Layer 2 of a small transformer language model trained on English Wikipedia (11 layers, counted from 0, width 64). Numbers have three digits each and are written without spaces.
A neuron adds its activation times its output weights to the MLP's output. To switch it off is to set its activation to zero at one token and run the rest of the model.
A neuron's activation on a vector x is SiLU(gate . x) times (in . x), where the dot is the dot product.

Input weights of the MLP neurons that the questions are about. A number n stands for (n - 500) times 0.0019.
n1 gate: 361449408638319459444603470570342490503517428607445523436361421497523577634498323472581428641318439651465552492339448574622565537571346596387632479329557483454595459491528498431359513623414638
n11 gate: 594520653433518521415518204256491455392449611617983287558608446491418413482413410397554441695604523515303438451538488441628826452420393756474505776499397497223389440484272356459445452411708423
n18 gate: 467449504734539552309530213458642411505438505489550618497551568484414336399490614477481471442391436685502534416569635377464457362384554576373508613031720561342739488375539575624373322482489520
n27 gate: 401536398436636377598443556450411266621423593314813496536424492427368449670376669397779681535713571341205602380422571616701661240277479605610502389559494573332561374543376368461407535392483240
n40 gate: 374576622421374555180552375336486539360546762631650626571527313528480512629565503443644476553548249822678692283648404631464396543447569455496581644399670456451556474589325220468439604251773412
n41 gate: 654581662479617435471584575434483412395497598299799296609647480243283433398684384674433607466654342518308407548534539528442335492491437669651444664316399694190504482400395431387370554627351190
n44 gate: 388501512622464446269391350539418412397336319514710569637504392427290414476826470498666453633616234623634556575310129485772615507414461587527606498557411339590505532559599514382290671357450511
n55 gate: 394375423550351499431439664325332228429334358403606428384428368621451359785592135564529585444436459394457597609512654636594463491394580581415655521515545566492450510403552512577311447484450187
n85 gate: 337437579586270388148408468437695548539180505312570552491397394613460750615561581438640375467600268615615542625320316471676634668335523525540582435406541444476574461441649576338445566646493509
n109 gate: 642547686548321478547285487504456581653451414340634574465423658725511692461601454681596286599544586279480239379368459568437376552612538556537687506376504787387576593517536461497476451300335245
n122 gate: 542330409391512343359421521531595555483479602535669551450560417548524451422557422429409596523576493299412520510398605416600551633258369554466468530545473458426563763567596548609432360554554312
n148 gate: 677722374457371545367635602442521387381498657482702618505721600420552407327548345395466511675566448523348443470317525668701673502466644800510572655419525789374551609279142320491532578407620688
n155 gate: 377487501398559306349543051378348352542465572387574486471437560417621443326542645488692650479595478459374389247575455704393375451255429521377620574235341792405830465160431446130549236583467441
n165 gate: 555519612500716406557419488331513217527413596358594529680406386340557440351561780498616744516501467396227689422560682608387571380620354487664613301392300483268383488562325340375371437526562359
n183 gate: 512520530490642696434491412319444536589519593435568442689475480473363400352704286313609527608493336527406429379566818439434410305431212550585461534367316413390657770435580489514317480508520319
n189 gate: 384595550607396517339273319497300578681389440652524582384534555418328636424526596326420708665474487684570319519497321470520425377276402307488335493237312596421808660457513563310309558185554409
n1 in: 384430607560324396398532428434365481572481444343613458462373365634543342536521385530639445441477593570373425568435583612706510481693346571367638580490544445381613365438536453460226590618590631
n11 in: 581542622338258519515522435372529419622515445360567495400646359580479474730529464588398614569235570745524375301378509373540283643556373495440438364384378449604562466480511586526561919637386514
n18 in: 592436278391590649572589615666566433425572571788487353430425463455437683432618412399533580518775468526479526525601366590667582566643578548753517506565422397397315740628552572473613639399641587
n27 in: 598534375578581612525587612306659565464568380588560389390576665600378632455424569699392477530400497564302531433639597438530353500336616605507577416636493547453619582444632511449584522549521414
n40 in: 442466573701516449373308487273594596582459707405787711614450619452789333463518529440619250352624380533348659524495474471417308588350514381437470410424608446573571443488492313589349387385510369
n41 in: 479698668537355473368551597602451625561422335381782389781514601453367534553642498492467451406371389572688313500433542336464383588614389526544639332342468497331495421578582540501646654433535571
n44 in: 719509475532631263593656595604488326506564598713459431442403499332414366326603377452550520506448284505381464628399397380339488422455206482462480518624314388364331600507437703646502493467448471
n55 in: 466475525483432439444573521659429152555625544632496377571459451332427562430626462518658487698678488625614462526840547619454254417442492617589490357400364332539402481506472657459595647515545538
n85 in: 686428543684562536572287568696514285637465596435597315414545460535497619288396504481501270426312385436404581630317433313506473649354451391683456443563352500411704426513568498648697401360414305
n109 in: 425414365588517668525540429580493455387538621722483556607442526436631399386313514309481685517501491763513734547348456498520544506465480496580380565638449399432425491504555576547511544747651690
n122 in: 488386526431426388361535498584465606376480479480559517512568396588613619472499406416390602504555476403400527469548500486504560706287533551450324315660480507538431580709568591639487384544590339
n148 in: 392653449346402547515483569701572515396528351370503636574511594504492524709401478520491577507196330747648457526265359403500450530442458533473507361455691610404397440477752571658520745414496637
n155 in: 401616528252518419615444672481564692441481485514558538526395539565532555451800620597505657359540600583382392446549466494602612446463471586283422631136499521587515425568625476292401447442464132
n165 in: 379560592225494605550461419850426757512481515417471564338489780734460461525422617579392463461471681670548444638324501523690521581482485400561475317485494553642555594555370497465466432443448598
n183 in: 526608311423375570468544503516408692372513374312480460637535526520417526580565448556466459422508389436483441457646563462449450492645294477696498285491463295562404637535562499759557593331343542
n189 in: 476321497379229561468423529423681416383533461435515542570660558635321444529439524478424512597775477449543544682462566401254476578316719648615477642512627524435165543546481599621494722634551459

Output weights of the MLP neurons that the questions are about. A number n stands for (n - 500) times 0.0021.
n1: 525426533470444508558627407453511486481398469467528448268530597567398436535491424518190343508461430512563491620661593384514440543530494356295454612576619495413298554460523635450401522370485554
n11: 649540541582359521705528337482554516528464460476557583472533584522404624365728432582625471417491481568506397567602551458577608656593641462444577545342545716181723571577496330603439470382385484
n18: 648556458374461504615477528250333564609591563579506596517525461432472709450438430483516703531626521544388562570564436584422798505478425618632516590665315505500529554474577380487652472437643526
n27: 504351468651505741800528685555490548559507550523642458527371579617462499545420420516624424424520510589535517386641503439623533594470465366372663439475418538482569500477448483557407516464517498
n40: 473638537585409474453494507608561480495367383572590431522545451415469577413570367500248666552453686433540375567541397517534484485511666504320364489527372523563480573348599477505455526796372714
n41: 537476503591508418496725553407499590430579687450424511437674442567540519484559541428036547330644446374425496592435581460430471619489389361490491525461552636545433518674515454454374475516457578
n44: 333513443517617452511572606563571409407508326514666458633534412356613403572507180633587642598380598473465514526447614584344481344440375598467343499544486515492563513496438566342468306501515433
n55: 351492512459506626418481603583281348441308459685439316555502461661462439460651342669511462316484543466469512525424474675601422668469436419508447460465385476524542476350498565491515538629398475
n85: 508564482381505427574604520339447409421669287569430574636679473210515527501413531569563573426369573685654525640590402584520533503520450746785503419498399622539495545564507555282482509614523578
n109: 543539452559535382547460485438442526486252529578455349512491486365462500611434451447558618525541501310285406457598445578580447622371493507694436554711564420491548480392336497490566473421585595
n122: 569505424585390515477639540619582445479757485418548495522498564515333585649403478486434431524437503441502533450641405461599534502530515420588527518474503468412581353424635526551628582540446510
n148: 647630545615493409475444645434455514442387538395512627435628561491606586393580439508465596634511595389526381424481494645478368671603651408420641643566437545549578473406189559440527502422457749
n155: 557429438442372561440331617529500663403647493520399597484696587324594568363549496399451217381561454540550524580397460564597603540443645253571608426424438538548422529526410535690573508474544549
n165: 503472474711561332615471384349512337546569660503556515468437536373492426299488466555711439502421627562482607572636377437485684402449554426567394595559445447395387577440526529582406423472537432
n183: 808489571532411588351532393572430496453661600451598455530567564482624732599566530624509451424462564508608411458623591608441459464582457516696526413411418564241470499532511510443520440599473446
n189: 505554501320432550424411708645524532513563560543275410549668513578368397295530643441621694535520519585478536539564393575499494492587494629651586580437595476716445592437518493486494466280640410

Each question names a token from some text and the token that comes next. It shows the vector x that enters the MLP there. A number n stands for (n - 500) times 0.0087.

Then comes g, the gradient of the next token's log-probability with respect to the MLP's output, scaled to length 1. A neuron's effect is roughly proportional to its activation times (output weights . g). A number n stands for (n - 500) times 0.0011.

"ci", then "lies"
x: 506547554579542650522437742502557430581527518383466423512627358610317710444421418542283423461466537467659483462427684282438572592486645420606464502551446378564475465473532617512733415519319363
g: 203561493659507607528442534606634408416471433491463350571367598441540356594245531409520358415581416418672529491594289466521370360190392575460420362464388693590385578451502421440452383576272467
Switching off which neuron hurts the next token most? n85

",", then " writing"
x: 477491524544539502500576468604536348512926581415426529550453477453533564338492420476524519459556592468497471400461422427507557469455404401393545530488353503452437515527474563470491494525431364
g: 374360650631742299506479613260512637714532370364515637560537372548474501476468518351408510679384513544552462628451334703452744424625440465568435647493400405629460693416612572616615581500483615
Which neuron, switched off, raises the next token's probability most? n165

"'", then "s"
x: 492398480444598613506558534521328528526747554423426613597537564491483555422574508365406496541660539410420513590509776606388343469640569338516438382435467404548390598481556593549669224464474678
g: 668572540548561566324532448322405605407484653429604354755413530337444459439642498611694406781441433578373399639599512634409625484430373628672488408463530568349533644454540551437440321734421610
Switching off which neuron hurts the next token most? n183

" role", then " of"
x: 618306589512478518463483686656556558468808546336337456531509565422625482527451536416469483578591419495511444613588412449409515462457527457547484522654379374441327448410510552512542569582546684
g: 555556429438449594452417496494476624581367329440505430483519650281548533571212673556583435421510252581565522574487327269538421497344723587543707554402655616410472480380470487676615499620703328
Switching off which neuron hurts the next token most? n44

"9", then "4"
x: 627425484584424490795530720548543531464734342538422408460372447477570551559403362486526449422442461474474650528604565585505241525457485524435508518606487302568533525490560627588541567500385518
g: 260425439558642364541538536603506340381525492250481460578398475531249376766505553657669639376533585438523608533418397492424456574637512604602434409497559483428731466471484465296452588168554499
Switching off which neuron hurts the next token most? n55

"ol", then "ute"
x: 494526464579379585583526504504483591497618438457467545624688487630526736594388363538283480402515569505674580535423699442399471523423731547380529477567671587380483454424406652533487577508428649
g: 459457644490464560554586647615351618573479429428508251547584263521961446711564482563402665415485559591436628522451449664593653476614499407372450421440527676608535474475597527508540433391496695
Which neuron, switched off, raises the next token's probability most? n55

" his", then " death"
x: 431503572374630658439475542603554452429873565493427489539489386507461620570543400553544427483493450587519447508601518662443515425661579567582487596495606333524483506509435581512480517482440622
g: 651308406691712657743512661453602527322296610537414553483459621599422556466246558517537474400392603505389296501663671479522412663433390584458671473463575456526511572392533429492374579251498507
Switching off which neuron hurts the next token most? n40

"al", then " Joe"
x: 490569422511299646652355854610533513385570580467557547421694531590665558436571552528331492422531613574471561655423448512657365527542556471501419576581518575488533546533503457613761550518420550
g: 523413684297462309577622571630372492478594296323558419342492817537450426471371698571387655507352511449466621456646507516555607327498519542508319465393312360503428496529420446523337270448520605
Which neuron, switched off, raises the next token's probability most? n148

"9", then "6"
x: 638434447598407511824531657524548502475744357509447436488364498486614511594401360510556502412421460454491649538592576566501266473497509491441518522565492283518529491502544646555483521486389537
g: 488488456593451626567474476564300498558311438675427418511401528562370435484227383487528407466564644299354539408382386587414541468345728592473500686454476636538478442661458197485477582351439206
Switching off which neuron hurts the next token most? n55

"s", then " son"
x: 501399597524590530534648493487454523511772585567548572628584565486494495360469542607293515401522540577470488502342624534499453476746552458560640532598471594475641515543534519455681524548628496
g: 652473551427498540483421410516412465608707658476398540577493507449568590459135588618376375501345435407492489385659509613454597384373460553465479381404862441515341671622496564677550377408292503
Switching off which neuron hurts the next token most? n148

"\n", then "The"
x: 440399523508511457462516402596450530533827584495449560479441517489543473490431459495656519516451372543607552513494423469482533733560629242593484431579515483555450446503465503525527555493456493
g: 378557445488434652523572329316598319384519487466412689556488457691552501447641663655415489569692391548380613575630514349498312389661668392324380400496452590441516672242630454563416638362468576
Switching off which neuron hurts the next token most? n40

" L", then "é"
x: 455498575480542509553540439550352481594676363402363516400329623640604607502517439524364342451416529635393560494480309474510408494526592446165445518624560404435602458461591503625323528449477530
g: 552405703524640504561362572444387448470457744378454634740516528433230536435684447336502344433553393568332503533477502545438622651406721441424361674418486402574619560540509411668561738517501331
Which neuron, switched off, raises the next token's probability most? n1

" ", then "."
x: 456490449483476466481525477472475526617687554461023506525426538518579472403429534540561501480480501509488539459494445482462653530554555415386450509559521504536433505472823532490511533503485469
g: 420594700544690437560451319422512465506545510423460491545447460754659555506406553470482587590383443816702589645529454487493593400847590520553695487382638601518541632526480394627297405658526520
Switching off which neuron hurts the next token most? n109

" Fi", then "f"
x: 548553552565591619436524841651542449505526542463350419416500552537592690493452469593339483424445511609691456401556545564449474575343472411464443352623566365656505597422412531511698355432232437
g: 677558569420635374573652456563371604554470568651530572448544247431540642674397448393591602742595478593670619618526627330348459651367515507421557635530657660594485531550353666517471357300571661
Switching off which neuron hurts the next token most? n1

" short", then "-"
x: 502491505652528540368467610544376579465856469534408514535486482480486683441350414502537457533583426505585521502533481440361705557403418472538534552632544454467367317476451469447467461367431512
g: 586339584382340587442541574593239702646375600548454312504628517303669517288491250573451423541543260529538616658589357470558591654450590437386609600372381452586609412417540476564568575403404516
Switching off which neuron hurts the next token most? n155

"x", then "ter"
x: 532377632548374593436418631440458482605710391524457629430605550547372694421624491528269421450542537545521468593499598283363435514603448400492436558490494488501559491561536476618557292489525516
g: 263616673543533551629422467386560340599451666555491624477402581496531657586601504439519450578569353687582402549475402376453430331379471487460361405415351900623683622472619578471608416299449535
Switching off which neuron hurts the next token most? n109

" divided", then " between"
x: 534412521515508455472567537597399254639749435670511409521428664363548532586466481517532436552416538531449631657400425372480538368576451606381316681478638424349377419489550478484429585534524595
g: 472645598581519404495583609421683589560578672407506585768458426395642475575384519475476279565759452516545444381542366292445472633550176710659451429527457505397419402445522396496506425732545405
Which neuron, switched off, raises the next token's probability most? n1

"B", then "our"
x: 499393529563372433394521435499503532543663533571403642436347652510596456630527486500343540505407406738553630590526283539496570551558519408264371422428597458635617362493556529536340604622403612
g: 582492420548597639453323518487628591333429484656583585730467476630516515616486339628508544417359524652589538686521412603475671198567601646517495728263479466436613626355519703440390551391372526
Switching off which neuron hurts the next token most? n40

"s", then "ome"
x: 481541424484364494491628462574434534561749451563505579472436557548544534643509604731481532530460424747661532523442202568541493561782616454510663358465593565504600411582579537446514685560516503
g: 544498459650495428441352436603436660369445520564465616661473388654273357759410471570596508472529478371600643597614329354561478431629450589561612675799583574320574375590409327644417443484477650
Switching off which neuron hurts the next token most? n40

" cancer", then " in"
x: 539365670496570527505517525570540459423895578452402391634607528481453383404449464488467517404533480408582463480559607495408513433589463495531537486624472466542297461530532527437430515515466547
g: 528375638431421580495433677601801546446603427514528702582437498454602646721432513530430502388399606545579538468397344590506260524512373756477443558381425483522424288496656545666652625613734439
Switching off which neuron hurts the next token most? n165

" I", then " "
x: 392460634508634616519516561400536610597681520394426462407524558499647452436359558478274578472468469597437563270579533522511436451452514376401476508582565395718481561524527531529428300563522649
g: 589474537642350417555711417476464473406712471332608401603644602432383583449677417537380571628586470688410422451556417440487437554530624592509553341595142378578596586621269390495510392356643366
Which neuron, switched off, raises the next token's probability most? n18

"J", then "er"
x: 555395560411272520439597557478515608460682622411463663352426618591364546391524554519384628491543431734488701595515310562412516475512435372368424582456569444620459326489439563429371503514413550
g: 432565597470638583328418514501645484358523664438718354551509560424214530696408383605515458459490458477548487345333558328432768452296439542391602643396568455507454507506505505531552533371404147
Switching off which neuron hurts the next token most? n85

" F", then "an"
x: 491551514505596455362548631632431569601630507455370466343361666629590442443519410461357380491416440553500541461446349456367490508415642477198436520383635475550422465483535378533526465416258349
g: 436191238413346564393324460740465567422613484421688523418568442542610449391545425552426538597659443570592558543426545552470404482762749436562586555441474495390438429343588593331574297347468543
Switching off which neuron hurts the next token most? n109

"ute", then " pri"
x: 417432615576534541471483548406617532580836480474374531553695528434482395384471420448322487497559510362392415561472713429445492463469616513553465453558568565468432613485447471488475519566485474
g: 414436368468564568416281427316420555539502551510508518685476224658611336514581378611490482653344580445503512532535239728725412482643594630336460540554637457669653426679384428461486598567537418
Switching off which neuron hurts the next token most? n41

"ang", then " died"
x: 582443434597384589604458604548489300477695511472621421378683650628603587472479518578309467463515531551409448615474413404578436567377457418439318500576414340568392483536563550445560399496407433
g: 554409518477284420658655444625537531456514693468595437508479577651380467600179464618621454251308477430537567316577450724419644442468428508726546602490354588558514691598479547560571665441618601
Switching off which neuron hurts the next token most? n122

"rian", then " line"
x: 483508490452424630507451476550494480503817505437414491601724514502480385410396405413298495452429539434464476618559692490419557546582577601510384551591456385510555602487529514521442509526520497
g: 632571423441590471536574445404487488556529481411708482364656355444528532317324502588376457716559496584603713607544560379427477348354246485599413244532448467634365252527468613607482512373398730
Switching off which neuron hurts the next token most? n189

" of", then " B"
x: 466534557486632520521603367460594536506829689389479451554543460421434629500440570546446460513510580409390578559495545261632480548624587587596363663655562471538491608573536558426446615510409444
g: 566295432361503546541490464604444328545774413444450717452541321450640625396511433691427552668321494601639379373563405546607433464429537512387770387378337383430393575482421622346342454627409430
Switching off which neuron hurts the next token most? n41

"ig", then "ator"
x: 634458570552598748495538538608556230462581460497597579446674525551418386487381353406390442417437460507505462634388726486502646613610663397441565576540419372592342486585487600416492607510377538
g: 537449452437466366436513653731584452566320509500492535457409283472330331301646281476599638429506271536654543539486474655552674632518501465371487494387683583383595466403433311260398367424393421
Switching off which neuron hurts the next token most? n11

"fer", then "e"
x: 517597680549606440351600390522569427509727387562448408472525485559309486436342430349376445611490460497533495493511454379524491501489648526441343397564432595374411493569416747443565770506408479
g: 369335416525324504363321620472644392575467372338705274584526499563374522454690614250578450470388463687584518522442546488435433313748472608390607438608552403631340518506594682417582526360495463
Switching off which neuron hurts the next token most? n189

"an", then "cy"
x: 472586418439372613587465778668346538416626461521576593468608437640603603490514496502296604465475516509352469532610498509588516560695467510546332557499383278524497507523548371547661618457348398
g: 490592532432513497420554503312559550556410545763566272652532284448350549482491222330523503491633577529430459610487660544498568622560512566377613430510454598424772564368534475761671672700560480
Switching off which neuron hurts the next token most? n40

" has", then ","
x: 385362507588402445396528436573454464573821593503364483541544505493528564480420506546640524584589443334582482519592456394559550433490458514583555461622532458475484407515439587451761391409455622
g: 645652593689497429558679514651407545465574486597474480663627426550564305498503374632356489597531634725442590491349398582425366592774460601550691393681317550439382511727538484391588685506511427
Switching off which neuron hurts the next token most? n155

" as", then " Phil"
x: 404407475453553604541467468483404523555831455526440451415530670498695689403533514442433604547589421452429451536670397474592537562563558498527464426298444552433547423424572609432574337610449471
g: 563409545441626507459465456585535542547455463557596390740362735370189340342495366311602445570582466411465427281515405500474759638526549439378453504644291555723539470530485437715399503568470449
Switching off which neuron hurts the next token most? n155

" formal", then " union"
x: 404379545565480583392419567619550484477843493323490467636562421444532273514594451450464343487471502406547482558592416431473559488539517572420449642712506379463423532429443453468543563539515510
g: 526402659378556576569409653488518657559619588605608353508517591279209437572328310282476510609554414471484660447514586463576360618584513557524257600644357474655612435455595647582450689346566554
Switching off which neuron hurts the next token most? n11

"6", then " July"
x: 664491531558344545725469519592545507510800434542361525566401466543536402413487504580537442448372421540560485551607446546460386561484482577452542458476492480631531405551640593530535670494362426
g: 467506608445496694464496545640573313379669555634542551613476480397428552258569487318512523471433467794746581571561457314631325529576343690612471394490626480370472578423438696529563463629658676
Which neuron, switched off, raises the next token's probability most? n85